Layer 8 of a small transformer language model trained on English Wikipedia (11 layers, counted from 0, width 128).
A neuron's activation on a vector x is ReLU(weights . x + bias), where the dot is the dot product.

Input weights of the MLP neurons that the questions are about. A number n stands for (n - 128) times 0.0045.
n37 (bias -0.045): 121, 154, 97, 139, 130, 127, 65, 122, 111, 116, 132, 99, 83, 169, 100, 139, 171, 112, 115, 120, 144, 166, 111, 116, 148, 98, 150, 142, 154, 150, 159, 90, 128, 121, 119, 177, 125, 174, 128, 130, 127, 108, 86, 119, 106, 140, 111, 119, 104, 177, 145, 129, 77, 162, 148, 145, 99, 90, 144, 92, 134, 120, 138, 133, 80, 113, 148, 100, 87, 134, 117, 104, 123, 124, 164, 105, 121, 192, 108, 158, 140, 132, 120, 134, 105, 146, 142, 196, 157, 140, 157, 133, 124, 82, 167, 142, 134, 102, 94, 163, 89, 130, 127, 112, 146, 130, 120, 185, 141, 143, 152, 112, 124, 130, 137, 164, 164, 125, 94, 137, 107, 91, 72, 110, 151, 84, 129, 114
n58 (bias -0.061): 147, 124, 86, 160, 179, 187, 90, 110, 114, 164, 147, 140, 72, 79, 104, 141, 188, 107, 107, 93, 124, 109, 120, 118, 154, 130, 131, 157, 117, 144, 248, 129, 131, 95, 135, 198, 100, 142, 176, 202, 75, 102, 32, 151, 182, 227, 111, 137, 176, 140, 116, 94, 131, 79, 82, 44, 130, 174, 151, 127, 144, 83, 139, 119, 81, 130, 131, 24, 126, 85, 123, 106, 75, 98, 95, 91, 122, 147, 118, 103, 189, 72, 136, 71, 186, 138, 155, 74, 147, 152, 67, 149, 146, 99, 82, 178, 126, 105, 117, 114, 92, 75, 126, 177, 51, 110, 112, 188, 92, 147, 134, 135, 129, 150, 168, 121, 208, 135, 101, 163, 157, 144, 163, 61, 141, 196, 162, 104
n95 (bias -0.010): 145, 184, 144, 146, 93, 110, 115, 125, 121, 122, 120, 128, 130, 134, 133, 143, 141, 130, 122, 166, 154, 119, 140, 125, 167, 159, 179, 126, 101, 138, 121, 151, 142, 103, 128, 104, 114, 158, 100, 158, 85, 135, 138, 103, 132, 110, 176, 138, 123, 151, 144, 135, 95, 156, 132, 112, 73, 83, 142, 128, 143, 133, 152, 133, 118, 111, 151, 97, 72, 123, 83, 114, 101, 130, 148, 125, 105, 132, 69, 161, 125, 102, 138, 114, 140, 125, 171, 161, 108, 122, 138, 172, 144, 133, 145, 153, 130, 159, 118, 136, 150, 125, 89, 132, 113, 89, 133, 129, 107, 124, 147, 147, 137, 82, 129, 137, 112, 131, 140, 119, 160, 105, 79, 125, 137, 190, 109, 95
n122 (bias -0.039): 125, 72, 137, 129, 106, 154, 112, 139, 126, 152, 156, 173, 103, 67, 107, 78, 134, 100, 81, 83, 191, 105, 121, 144, 181, 146, 168, 147, 139, 137, 168, 155, 133, 141, 84, 140, 111, 94, 141, 159, 114, 149, 51, 122, 111, 164, 126, 119, 161, 152, 131, 131, 138, 122, 139, 110, 137, 70, 106, 130, 159, 118, 116, 181, 93, 141, 135, 92, 95, 103, 131, 125, 95, 100, 134, 131, 81, 156, 165, 145, 180, 134, 132, 96, 125, 161, 80, 144, 165, 124, 135, 184, 120, 112, 160, 95, 113, 112, 81, 121, 89, 72, 119, 109, 125, 111, 159, 127, 125, 119, 171, 155, 175, 103, 180, 140, 131, 141, 156, 147, 147, 109, 135, 126, 128, 153, 151, 118
n124 (bias -0.026): 154, 98, 152, 117, 76, 145, 153, 119, 176, 142, 119, 80, 143, 110, 126, 103, 82, 133, 144, 133, 136, 119, 131, 87, 139, 98, 173, 146, 105, 153, 130, 112, 123, 128, 97, 140, 90, 85, 139, 116, 115, 145, 136, 86, 137, 150, 155, 151, 100, 128, 136, 78, 116, 88, 112, 97, 129, 166, 137, 120, 147, 141, 135, 182, 128, 156, 183, 150, 100, 140, 108, 114, 103, 83, 186, 133, 167, 126, 128, 70, 150, 111, 148, 155, 163, 111, 146, 90, 80, 159, 112, 155, 108, 121, 96, 133, 146, 139, 165, 97, 131, 118, 113, 137, 126, 95, 139, 147, 120, 121, 152, 162, 177, 105, 101, 157, 131, 122, 136, 90, 145, 102, 76, 143, 156, 185, 99, 122
n141 (bias -0.025): 154, 114, 129, 132, 114, 122, 117, 86, 159, 137, 130, 110, 116, 106, 122, 154, 96, 112, 126, 80, 148, 117, 168, 141, 170, 104, 159, 140, 135, 132, 107, 143, 124, 107, 126, 135, 118, 139, 168, 105, 125, 112, 117, 155, 160, 118, 124, 160, 118, 133, 99, 107, 132, 103, 96, 76, 108, 97, 127, 149, 171, 129, 149, 108, 144, 114, 111, 126, 141, 127, 153, 125, 62, 118, 115, 138, 196, 152, 120, 155, 92, 120, 124, 132, 116, 124, 88, 121, 66, 112, 152, 134, 98, 116, 114, 199, 116, 136, 133, 152, 114, 151, 111, 133, 112, 103, 144, 167, 77, 116, 129, 135, 177, 113, 131, 124, 133, 169, 121, 124, 158, 118, 144, 124, 149, 205, 95, 151
n208 (bias 0.002): 126, 139, 118, 112, 102, 140, 118, 139, 81, 111, 87, 150, 155, 126, 145, 116, 164, 127, 99, 172, 116, 111, 133, 191, 111, 150, 111, 171, 118, 133, 120, 146, 124, 128, 101, 169, 100, 127, 105, 128, 179, 104, 56, 162, 100, 139, 155, 127, 144, 156, 93, 102, 134, 118, 90, 103, 159, 130, 87, 137, 121, 123, 117, 116, 154, 129, 116, 74, 105, 111, 153, 155, 143, 134, 142, 117, 98, 143, 106, 154, 146, 104, 128, 150, 132, 158, 152, 143, 125, 85, 159, 94, 112, 98, 154, 144, 124, 140, 113, 136, 107, 132, 161, 144, 118, 120, 191, 135, 98, 158, 123, 164, 181, 114, 104, 122, 132, 195, 136, 136, 122, 133, 136, 136, 127, 100, 133, 97
n263 (bias -0.031): 148, 72, 105, 143, 153, 161, 156, 130, 89, 153, 121, 131, 121, 128, 95, 120, 116, 122, 131, 129, 149, 142, 127, 97, 143, 80, 160, 184, 104, 150, 175, 56, 114, 145, 128, 155, 108, 133, 156, 138, 108, 168, 108, 168, 128, 141, 126, 118, 121, 138, 138, 135, 169, 139, 133, 57, 150, 134, 98, 124, 129, 125, 140, 154, 113, 133, 134, 134, 133, 148, 56, 117, 163, 141, 124, 97, 141, 149, 94, 117, 176, 115, 202, 146, 126, 147, 142, 128, 69, 123, 131, 97, 111, 105, 170, 138, 146, 127, 126, 134, 100, 61, 119, 123, 145, 130, 135, 136, 149, 131, 141, 124, 144, 65, 131, 149, 132, 139, 91, 128, 159, 80, 96, 166, 89, 128, 115, 109
n282 (bias 0.001): 144, 146, 161, 149, 125, 106, 144, 140, 142, 154, 152, 82, 140, 125, 106, 111, 116, 113, 130, 95, 134, 96, 107, 90, 198, 131, 124, 131, 113, 147, 108, 136, 117, 142, 125, 123, 111, 117, 128, 120, 135, 150, 97, 159, 141, 128, 125, 153, 155, 147, 77, 153, 115, 117, 92, 141, 144, 109, 64, 143, 136, 132, 134, 114, 151, 103, 123, 124, 151, 148, 147, 147, 112, 93, 166, 123, 164, 146, 129, 82, 93, 90, 148, 134, 116, 140, 129, 112, 141, 112, 134, 115, 140, 139, 114, 156, 121, 133, 129, 137, 108, 126, 136, 122, 112, 114, 120, 110, 131, 119, 151, 103, 158, 125, 129, 126, 132, 161, 93, 139, 131, 107, 121, 124, 94, 130, 111, 102
n304 (bias -0.006): 149, 137, 105, 85, 162, 119, 177, 101, 136, 81, 158, 111, 131, 132, 64, 106, 126, 88, 80, 141, 106, 60, 158, 177, 111, 143, 123, 119, 153, 138, 169, 127, 102, 108, 105, 169, 131, 161, 108, 163, 129, 91, 98, 142, 140, 157, 129, 167, 169, 122, 93, 145, 133, 122, 94, 161, 125, 138, 124, 141, 162, 128, 81, 172, 115, 125, 116, 127, 108, 159, 131, 125, 147, 135, 111, 134, 131, 167, 132, 146, 159, 168, 103, 149, 138, 187, 111, 123, 86, 144, 161, 148, 118, 122, 113, 174, 96, 104, 122, 101, 93, 100, 120, 153, 130, 118, 96, 168, 99, 115, 144, 110, 142, 183, 80, 159, 160, 112, 100, 101, 157, 124, 111, 110, 123, 129, 159, 89
n319 (bias -0.010): 135, 111, 147, 144, 127, 121, 155, 140, 70, 102, 147, 137, 104, 175, 131, 76, 119, 105, 162, 140, 129, 137, 110, 123, 146, 157, 132, 130, 87, 147, 146, 100, 121, 82, 101, 125, 135, 113, 165, 125, 79, 175, 77, 106, 149, 118, 142, 171, 130, 137, 104, 154, 133, 95, 110, 112, 168, 134, 114, 132, 134, 150, 100, 126, 119, 103, 150, 110, 108, 94, 84, 132, 115, 133, 164, 149, 164, 120, 157, 151, 135, 84, 121, 139, 148, 180, 171, 166, 104, 136, 123, 113, 100, 154, 136, 129, 136, 123, 177, 125, 113, 125, 145, 101, 128, 114, 176, 132, 100, 119, 148, 140, 163, 128, 80, 62, 147, 117, 109, 116, 157, 110, 101, 141, 144, 143, 139, 101
n335 (bias -0.024): 111, 91, 103, 66, 156, 161, 134, 123, 129, 143, 120, 149, 106, 101, 124, 101, 99, 160, 83, 104, 114, 88, 150, 153, 144, 98, 95, 98, 126, 149, 127, 130, 87, 155, 91, 136, 112, 112, 152, 96, 145, 147, 67, 119, 135, 122, 108, 144, 185, 147, 119, 127, 130, 182, 116, 75, 110, 175, 89, 139, 147, 141, 109, 123, 157, 139, 155, 145, 112, 127, 126, 180, 61, 152, 152, 134, 133, 147, 153, 124, 182, 120, 181, 136, 106, 135, 216, 112, 138, 141, 157, 83, 104, 102, 117, 159, 97, 99, 117, 54, 84, 133, 151, 147, 143, 107, 133, 137, 118, 159, 136, 142, 202, 92, 142, 95, 155, 161, 100, 86, 135, 75, 89, 158, 137, 76, 110, 127
n348 (bias -0.011): 118, 92, 161, 136, 106, 153, 122, 75, 143, 129, 132, 126, 66, 121, 143, 109, 137, 58, 137, 136, 117, 122, 97, 98, 162, 113, 165, 106, 108, 156, 150, 167, 149, 75, 111, 106, 131, 83, 150, 112, 135, 135, 132, 120, 137, 166, 149, 171, 115, 125, 130, 139, 122, 101, 98, 109, 118, 108, 103, 135, 130, 130, 136, 106, 92, 119, 132, 126, 118, 125, 107, 170, 127, 126, 160, 173, 173, 163, 156, 147, 116, 159, 164, 88, 153, 111, 98, 193, 92, 142, 142, 114, 161, 135, 114, 112, 128, 148, 144, 128, 134, 94, 149, 117, 154, 121, 149, 213, 135, 91, 124, 119, 121, 75, 99, 116, 143, 141, 116, 136, 139, 129, 112, 146, 88, 155, 91, 89
n382 (bias -0.031): 124, 128, 97, 108, 113, 167, 101, 138, 135, 111, 152, 109, 112, 108, 142, 113, 157, 133, 84, 157, 80, 76, 171, 113, 137, 84, 153, 110, 115, 143, 104, 126, 153, 88, 100, 153, 121, 98, 149, 138, 154, 120, 120, 128, 144, 106, 161, 119, 146, 133, 113, 90, 146, 148, 175, 108, 104, 161, 173, 119, 159, 72, 105, 99, 153, 136, 141, 119, 131, 131, 116, 171, 87, 94, 106, 108, 159, 169, 167, 163, 140, 108, 156, 90, 186, 139, 103, 106, 133, 109, 146, 163, 148, 178, 97, 171, 125, 90, 132, 181, 105, 87, 144, 106, 136, 98, 129, 126, 83, 119, 121, 152, 149, 140, 131, 159, 156, 117, 149, 93, 154, 119, 111, 157, 105, 115, 157, 129
n388 (bias -0.019): 86, 90, 131, 145, 146, 149, 74, 122, 103, 122, 64, 148, 79, 98, 115, 140, 145, 122, 177, 138, 138, 136, 147, 106, 205, 153, 106, 116, 134, 135, 128, 145, 103, 121, 129, 112, 120, 144, 137, 152, 110, 124, 121, 104, 141, 147, 148, 137, 141, 143, 78, 154, 90, 151, 139, 131, 108, 86, 126, 123, 145, 129, 99, 114, 77, 115, 110, 117, 98, 140, 107, 109, 153, 126, 112, 122, 85, 147, 119, 175, 111, 146, 118, 112, 125, 143, 76, 169, 136, 126, 143, 118, 98, 137, 126, 107, 99, 145, 151, 152, 124, 112, 100, 85, 133, 115, 167, 149, 160, 93, 156, 103, 160, 152, 131, 136, 119, 188, 113, 153, 138, 140, 79, 153, 160, 182, 76, 93
n393 (bias -0.039): 106, 110, 112, 96, 123, 139, 101, 148, 149, 168, 144, 84, 114, 161, 100, 127, 155, 83, 78, 92, 160, 122, 90, 114, 126, 132, 128, 151, 86, 139, 109, 127, 141, 125, 73, 141, 106, 142, 112, 112, 99, 144, 124, 168, 118, 139, 109, 149, 139, 123, 125, 139, 153, 104, 134, 81, 139, 110, 128, 104, 135, 110, 133, 155, 152, 104, 77, 124, 131, 122, 93, 119, 150, 122, 122, 87, 157, 120, 174, 134, 172, 151, 145, 146, 97, 171, 152, 116, 151, 138, 125, 194, 82, 93, 109, 145, 128, 102, 48, 182, 127, 102, 130, 117, 150, 119, 138, 186, 104, 164, 135, 131, 142, 129, 158, 135, 142, 158, 142, 149, 173, 130, 144, 137, 159, 108, 186, 134
n399 (bias -0.026): 109, 114, 106, 131, 150, 143, 126, 141, 136, 172, 138, 104, 104, 126, 112, 105, 75, 137, 82, 145, 132, 115, 97, 179, 157, 112, 100, 156, 127, 135, 137, 147, 127, 164, 156, 170, 103, 79, 121, 141, 97, 156, 87, 155, 98, 119, 191, 114, 193, 120, 160, 121, 127, 109, 111, 96, 133, 117, 112, 91, 110, 141, 131, 124, 126, 151, 100, 92, 134, 134, 146, 114, 114, 107, 144, 122, 94, 153, 142, 128, 130, 116, 146, 79, 124, 132, 93, 128, 156, 123, 138, 167, 120, 140, 102, 121, 143, 138, 88, 111, 130, 77, 114, 124, 151, 108, 162, 154, 110, 154, 114, 130, 177, 99, 131, 106, 140, 178, 150, 123, 123, 98, 139, 136, 136, 109, 153, 141
n421 (bias -0.012): 141, 122, 108, 117, 90, 130, 68, 159, 102, 138, 119, 100, 109, 143, 116, 113, 135, 111, 148, 130, 131, 109, 170, 108, 118, 135, 109, 138, 154, 161, 111, 134, 105, 139, 163, 119, 110, 130, 108, 114, 131, 138, 106, 143, 130, 113, 99, 144, 158, 152, 144, 139, 92, 74, 169, 124, 135, 108, 155, 101, 118, 165, 133, 156, 171, 156, 97, 123, 103, 96, 118, 112, 161, 140, 74, 154, 91, 138, 135, 187, 158, 139, 163, 110, 143, 181, 124, 148, 100, 126, 165, 132, 110, 122, 169, 150, 126, 137, 137, 163, 143, 111, 125, 133, 131, 104, 103, 134, 147, 203, 119, 138, 114, 112, 120, 158, 147, 122, 79, 140, 149, 108, 82, 112, 108, 110, 102, 96
n432 (bias -0.033): 140, 149, 111, 106, 139, 133, 117, 117, 143, 206, 141, 148, 116, 132, 107, 138, 78, 141, 102, 141, 140, 107, 153, 136, 153, 116, 134, 150, 143, 139, 142, 164, 133, 109, 85, 143, 96, 119, 142, 124, 170, 122, 111, 141, 137, 156, 109, 98, 172, 143, 103, 124, 165, 119, 120, 114, 116, 135, 136, 64, 142, 138, 124, 137, 126, 138, 148, 71, 134, 146, 100, 129, 123, 188, 138, 126, 118, 147, 105, 117, 145, 126, 123, 135, 80, 138, 132, 127, 128, 101, 112, 149, 139, 116, 154, 122, 121, 125, 99, 90, 121, 110, 132, 102, 125, 145, 123, 136, 141, 106, 124, 135, 172, 90, 122, 89, 135, 122, 102, 145, 75, 102, 171, 100, 134, 130, 144, 105
n445 (bias -0.017): 109, 151, 110, 124, 131, 161, 101, 112, 153, 175, 114, 137, 121, 122, 111, 125, 157, 104, 134, 115, 102, 88, 120, 110, 115, 107, 110, 123, 159, 142, 175, 132, 96, 159, 148, 172, 179, 95, 120, 137, 162, 118, 133, 146, 118, 167, 96, 166, 148, 124, 142, 149, 107, 96, 131, 100, 129, 101, 190, 135, 155, 134, 145, 113, 129, 127, 104, 116, 140, 119, 100, 87, 117, 134, 115, 145, 168, 121, 108, 140, 144, 162, 150, 167, 116, 129, 125, 123, 146, 103, 85, 145, 92, 110, 148, 142, 122, 110, 92, 110, 126, 108, 150, 162, 85, 145, 121, 144, 145, 182, 136, 110, 141, 52, 110, 71, 103, 124, 117, 137, 129, 61, 117, 132, 147, 161, 127, 117

Each question shows a token from some text and the vector x that enters the MLP there. A number n stands for (n - 128) times 0.069.

" the": 122, 120, 120, 111, 120, 129, 129, 137, 154, 125, 137, 134, 134, 150, 131, 155, 112, 133, 116, 123, 139, 127, 106, 131, 128, 120, 141, 122, 143, 44, 127, 139, 126, 141, 118, 136, 140, 126, 138, 140, 119, 145, 137, 118, 136, 129, 133, 135, 128, 122, 122, 114, 137, 107, 137, 141, 139, 138, 131, 125, 119, 125, 136, 128, 118, 135, 120, 125, 129, 142, 127, 123, 125, 137, 103, 135, 140, 118, 132, 123, 122, 116, 133, 124, 130, 119, 114, 115, 117, 135, 121, 131, 137, 116, 133, 106, 155, 139, 138, 119, 127, 225, 112, 130, 113, 154, 140, 119, 120, 126, 106, 114, 125, 129, 129, 115, 145, 111, 129, 130, 130, 124, 138, 113, 130, 126, 127, 114
The two highest activations, in order: n141, n432

" B": 118, 110, 135, 140, 130, 137, 119, 118, 149, 127, 134, 130, 113, 129, 120, 127, 113, 142, 131, 110, 144, 129, 105, 109, 132, 132, 103, 140, 136, 63, 120, 145, 145, 145, 118, 121, 139, 118, 137, 136, 125, 133, 123, 136, 98, 141, 132, 104, 116, 125, 137, 140, 144, 149, 134, 124, 114, 124, 114, 137, 123, 122, 134, 123, 128, 156, 121, 114, 151, 125, 137, 106, 126, 91, 128, 125, 130, 132, 160, 137, 112, 124, 114, 154, 116, 133, 119, 132, 125, 124, 129, 140, 132, 150, 117, 109, 157, 119, 117, 108, 127, 128, 106, 101, 126, 192, 142, 119, 144, 133, 130, 119, 112, 125, 132, 141, 132, 123, 144, 175, 100, 134, 140, 130, 116, 119, 132, 146
The most active neuron and its activation: n122, at about 2.2

"o": 107, 148, 143, 118, 129, 121, 120, 131, 129, 113, 125, 134, 110, 146, 133, 168, 134, 136, 135, 138, 149, 114, 113, 138, 153, 122, 136, 136, 132, 88, 131, 135, 139, 158, 129, 124, 127, 113, 133, 95, 116, 135, 109, 113, 127, 115, 103, 127, 119, 126, 116, 123, 107, 134, 136, 135, 162, 122, 117, 129, 135, 117, 141, 132, 151, 149, 143, 120, 135, 144, 120, 137, 110, 109, 115, 137, 133, 98, 110, 130, 88, 106, 141, 153, 110, 101, 120, 135, 108, 92, 144, 125, 131, 130, 128, 97, 157, 133, 138, 119, 139, 161, 144, 133, 113, 183, 147, 104, 156, 124, 133, 136, 116, 131, 141, 108, 98, 128, 144, 140, 119, 140, 159, 128, 114, 126, 117, 102
Which three neurons fire most, strongest first? n282, n208, n432

" against": 107, 116, 129, 143, 123, 124, 129, 149, 132, 128, 120, 133, 133, 133, 108, 150, 131, 117, 135, 124, 130, 130, 138, 118, 136, 119, 135, 138, 131, 38, 127, 149, 121, 128, 133, 128, 127, 139, 127, 123, 124, 150, 144, 138, 124, 132, 117, 113, 129, 115, 112, 124, 122, 130, 152, 132, 127, 118, 120, 158, 125, 114, 131, 139, 117, 114, 122, 135, 137, 133, 127, 110, 102, 134, 133, 129, 126, 125, 121, 122, 122, 123, 133, 129, 133, 132, 122, 120, 139, 115, 130, 141, 118, 141, 140, 125, 145, 139, 160, 147, 126, 222, 115, 129, 133, 142, 133, 124, 128, 126, 112, 113, 106, 140, 127, 111, 122, 122, 117, 123, 120, 127, 112, 130, 130, 130, 123, 120
The neuron with the highest activation: n388

" East": 124, 142, 157, 130, 109, 145, 141, 144, 156, 135, 130, 147, 132, 147, 148, 149, 133, 124, 108, 116, 111, 153, 116, 130, 145, 127, 125, 114, 115, 53, 94, 130, 146, 130, 126, 121, 111, 109, 118, 103, 104, 152, 136, 146, 125, 104, 120, 109, 113, 108, 117, 123, 150, 122, 134, 133, 120, 147, 116, 144, 161, 122, 105, 138, 129, 123, 109, 122, 141, 134, 125, 114, 108, 112, 130, 139, 131, 139, 142, 123, 141, 124, 118, 126, 141, 124, 134, 99, 115, 125, 123, 117, 136, 128, 119, 118, 149, 126, 142, 138, 121, 173, 131, 128, 124, 144, 146, 108, 126, 134, 114, 126, 100, 142, 154, 137, 115, 134, 157, 169, 140, 136, 117, 118, 125, 127, 126, 119
The two highest activations, in order: n393, n282

" (F": 109, 124, 141, 142, 100, 120, 126, 119, 148, 122, 127, 147, 130, 155, 147, 128, 127, 113, 113, 128, 134, 142, 122, 140, 125, 130, 135, 151, 135, 38, 119, 129, 142, 131, 131, 125, 113, 142, 128, 125, 104, 118, 134, 119, 121, 124, 113, 141, 113, 141, 138, 127, 131, 139, 135, 116, 126, 148, 126, 125, 134, 132, 113, 113, 125, 143, 135, 118, 133, 136, 117, 139, 127, 124, 122, 136, 135, 102, 145, 130, 114, 114, 135, 132, 135, 103, 109, 135, 153, 129, 138, 138, 132, 131, 106, 121, 159, 122, 119, 127, 128, 137, 110, 119, 129, 172, 136, 134, 126, 127, 133, 102, 95, 130, 124, 138, 113, 99, 134, 120, 145, 146, 143, 142, 137, 107, 145, 141
The neuron with the highest activation: n393

"\n": 118, 128, 112, 122, 125, 116, 135, 129, 109, 139, 140, 142, 119, 123, 123, 123, 140, 133, 129, 126, 128, 145, 128, 134, 125, 139, 132, 130, 126, 40, 141, 131, 135, 114, 144, 121, 122, 125, 134, 110, 130, 147, 127, 124, 110, 120, 123, 119, 126, 118, 131, 113, 122, 139, 121, 134, 148, 130, 107, 136, 153, 128, 134, 120, 121, 134, 134, 132, 133, 141, 109, 110, 122, 138, 108, 118, 122, 119, 143, 126, 133, 120, 126, 129, 135, 144, 136, 137, 112, 124, 129, 129, 123, 103, 132, 159, 155, 131, 155, 123, 128, 130, 127, 128, 149, 198, 134, 129, 127, 136, 122, 127, 80, 137, 115, 141, 114, 95, 148, 126, 138, 140, 126, 129, 122, 134, 125, 123
The neuron with the highest activation: n263

" to": 122, 113, 120, 130, 119, 128, 139, 135, 145, 127, 112, 114, 126, 124, 129, 131, 129, 111, 114, 118, 103, 131, 131, 128, 127, 129, 130, 126, 113, 46, 120, 128, 120, 114, 143, 122, 124, 156, 126, 122, 117, 142, 122, 139, 123, 138, 124, 126, 114, 112, 126, 120, 116, 148, 146, 152, 122, 141, 130, 141, 125, 122, 129, 134, 121, 125, 126, 128, 136, 151, 128, 115, 119, 129, 127, 125, 130, 122, 121, 117, 116, 130, 130, 111, 115, 124, 107, 127, 140, 134, 119, 135, 137, 137, 137, 132, 142, 145, 146, 145, 127, 246, 123, 128, 135, 143, 124, 141, 135, 128, 118, 137, 113, 142, 131, 103, 131, 128, 119, 116, 136, 133, 139, 130, 132, 128, 134, 130
The neuron with the highest activation: n141

"G": 111, 122, 137, 141, 120, 121, 129, 138, 133, 120, 127, 112, 142, 129, 137, 108, 120, 134, 143, 128, 101, 145, 152, 132, 124, 114, 113, 101, 157, 77, 80, 167, 167, 123, 110, 116, 147, 143, 114, 127, 103, 127, 100, 149, 109, 121, 109, 139, 130, 121, 133, 138, 113, 130, 116, 147, 135, 155, 148, 123, 102, 132, 122, 134, 127, 119, 101, 123, 145, 142, 111, 131, 136, 130, 130, 140, 122, 136, 132, 121, 121, 137, 137, 134, 141, 126, 105, 110, 147, 119, 127, 105, 135, 138, 123, 120, 160, 136, 148, 167, 146, 128, 124, 126, 130, 151, 136, 122, 125, 125, 127, 96, 111, 123, 135, 153, 129, 86, 131, 144, 106, 161, 138, 118, 122, 102, 143, 133
The neuron with the highest activation: n421

" Pr": 141, 126, 146, 137, 132, 136, 152, 148, 116, 136, 144, 134, 153, 129, 122, 127, 141, 123, 113, 112, 151, 152, 118, 139, 138, 135, 122, 112, 127, 36, 135, 145, 150, 141, 125, 114, 134, 112, 115, 115, 118, 127, 141, 119, 99, 109, 116, 114, 125, 130, 135, 144, 132, 131, 124, 139, 130, 142, 125, 123, 157, 110, 159, 139, 97, 133, 140, 114, 119, 126, 133, 131, 137, 110, 114, 132, 143, 122, 132, 135, 130, 125, 132, 115, 129, 106, 119, 135, 142, 105, 124, 128, 113, 156, 147, 105, 151, 105, 123, 128, 111, 138, 120, 130, 136, 151, 131, 135, 136, 114, 103, 132, 124, 118, 124, 152, 133, 121, 145, 129, 132, 113, 130, 126, 124, 138, 119, 124
The neuron with the highest activation: n122

" b": 131, 111, 120, 128, 125, 146, 123, 158, 138, 135, 118, 113, 127, 146, 133, 122, 123, 136, 128, 130, 142, 139, 107, 115, 124, 147, 126, 127, 136, 35, 108, 141, 144, 129, 133, 124, 146, 120, 106, 150, 131, 136, 121, 143, 109, 126, 122, 127, 123, 116, 132, 129, 133, 130, 129, 117, 123, 132, 134, 121, 117, 132, 136, 123, 129, 135, 134, 116, 133, 134, 135, 131, 132, 104, 126, 136, 112, 125, 151, 144, 128, 131, 136, 122, 131, 154, 105, 122, 109, 118, 127, 140, 109, 134, 127, 114, 160, 137, 137, 127, 133, 148, 129, 116, 119, 166, 133, 133, 139, 141, 125, 101, 120, 129, 113, 134, 125, 106, 156, 127, 117, 159, 125, 114, 125, 112, 133, 140
Which three neurons fire most, strongest first? n399, n393, n421

" M": 107, 124, 138, 149, 128, 140, 128, 135, 124, 116, 120, 117, 141, 124, 140, 123, 124, 135, 135, 120, 113, 119, 100, 152, 120, 105, 124, 105, 115, 38, 124, 139, 137, 134, 128, 128, 148, 115, 131, 135, 116, 123, 138, 121, 102, 116, 129, 131, 104, 141, 123, 117, 154, 127, 123, 123, 146, 149, 120, 116, 137, 120, 144, 133, 109, 145, 108, 137, 111, 151, 131, 114, 129, 114, 128, 125, 137, 113, 133, 148, 122, 128, 124, 105, 138, 129, 129, 114, 132, 151, 116, 145, 114, 142, 110, 125, 152, 105, 139, 130, 152, 138, 133, 129, 142, 179, 143, 122, 136, 127, 110, 131, 136, 143, 126, 138, 136, 125, 141, 139, 132, 143, 126, 118, 142, 140, 130, 132
The neuron with the highest activation: n399

" P": 116, 135, 129, 142, 135, 121, 143, 126, 112, 135, 138, 130, 128, 129, 134, 126, 120, 142, 118, 111, 127, 117, 115, 131, 111, 136, 129, 140, 135, 28, 123, 127, 172, 113, 133, 120, 138, 128, 120, 131, 122, 135, 128, 123, 120, 127, 120, 104, 141, 137, 131, 129, 117, 133, 123, 134, 119, 124, 125, 129, 115, 118, 139, 140, 111, 141, 116, 133, 129, 126, 121, 125, 120, 108, 123, 134, 128, 108, 138, 128, 126, 143, 95, 121, 135, 136, 117, 132, 138, 152, 149, 143, 130, 144, 118, 117, 155, 116, 126, 129, 109, 129, 128, 126, 138, 168, 143, 129, 141, 132, 132, 107, 111, 124, 123, 123, 141, 130, 117, 145, 135, 146, 127, 137, 131, 125, 157, 142
The neuron with the highest activation: n399

" be": 127, 126, 149, 113, 133, 117, 137, 137, 139, 135, 121, 111, 142, 121, 137, 138, 124, 133, 98, 129, 142, 135, 124, 128, 134, 132, 127, 125, 116, 61, 118, 132, 118, 142, 135, 114, 122, 146, 128, 129, 135, 130, 120, 133, 89, 134, 137, 136, 140, 126, 134, 121, 106, 139, 132, 117, 122, 110, 129, 122, 126, 114, 141, 133, 134, 125, 127, 111, 125, 137, 130, 118, 147, 117, 135, 115, 131, 145, 118, 116, 132, 131, 125, 124, 119, 123, 119, 138, 129, 105, 130, 140, 143, 116, 148, 112, 147, 142, 163, 132, 140, 245, 121, 125, 131, 143, 136, 117, 135, 140, 120, 124, 93, 143, 122, 100, 129, 139, 119, 128, 119, 129, 147, 128, 114, 114, 141, 101
The neuron with the highest activation: n208

" T": 114, 129, 125, 146, 133, 125, 123, 157, 130, 148, 122, 126, 135, 116, 131, 158, 153, 124, 119, 101, 120, 124, 94, 119, 154, 129, 120, 138, 120, 64, 154, 133, 162, 116, 151, 130, 125, 119, 124, 132, 109, 139, 97, 135, 112, 116, 114, 131, 113, 120, 117, 132, 139, 122, 137, 127, 146, 126, 126, 133, 141, 108, 154, 122, 115, 150, 128, 108, 135, 151, 137, 116, 126, 103, 139, 128, 110, 131, 124, 105, 130, 118, 126, 119, 140, 133, 125, 107, 143, 127, 117, 149, 151, 129, 111, 123, 149, 127, 126, 111, 133, 122, 123, 140, 119, 185, 122, 136, 140, 130, 95, 120, 96, 127, 146, 145, 113, 106, 152, 162, 150, 158, 140, 94, 121, 128, 135, 127
The two highest activations, in order: n58, n122

".": 140, 131, 139, 103, 114, 131, 130, 140, 135, 120, 114, 128, 134, 141, 119, 121, 136, 122, 134, 134, 118, 111, 146, 119, 133, 131, 133, 118, 130, 50, 129, 136, 127, 146, 146, 124, 138, 118, 111, 130, 132, 129, 127, 124, 121, 110, 133, 141, 123, 127, 130, 130, 136, 129, 125, 104, 104, 145, 113, 169, 121, 117, 117, 125, 132, 138, 114, 134, 117, 141, 146, 114, 136, 105, 124, 124, 96, 122, 136, 112, 122, 144, 114, 153, 134, 122, 147, 138, 141, 139, 142, 125, 132, 137, 122, 133, 142, 134, 159, 114, 153, 171, 132, 128, 129, 190, 112, 129, 145, 141, 103, 128, 117, 134, 126, 141, 122, 83, 123, 105, 141, 138, 114, 119, 122, 121, 119, 116
The two highest activations, in order: n304, n421

"right": 131, 119, 147, 120, 116, 104, 114, 146, 114, 122, 133, 136, 130, 129, 118, 133, 145, 129, 137, 138, 129, 150, 127, 109, 141, 146, 116, 100, 138, 108, 94, 163, 149, 107, 140, 112, 151, 127, 117, 118, 146, 153, 130, 140, 112, 122, 86, 125, 104, 120, 129, 146, 114, 114, 128, 137, 159, 133, 120, 118, 111, 133, 97, 127, 141, 127, 127, 90, 138, 167, 111, 150, 154, 126, 111, 135, 120, 123, 123, 137, 145, 143, 113, 112, 136, 163, 113, 121, 128, 110, 141, 106, 132, 119, 154, 122, 146, 172, 138, 140, 134, 172, 132, 135, 135, 141, 131, 114, 149, 122, 131, 114, 123, 140, 122, 126, 103, 84, 150, 147, 119, 165, 106, 100, 116, 105, 88, 134
The neuron with the highest activation: n421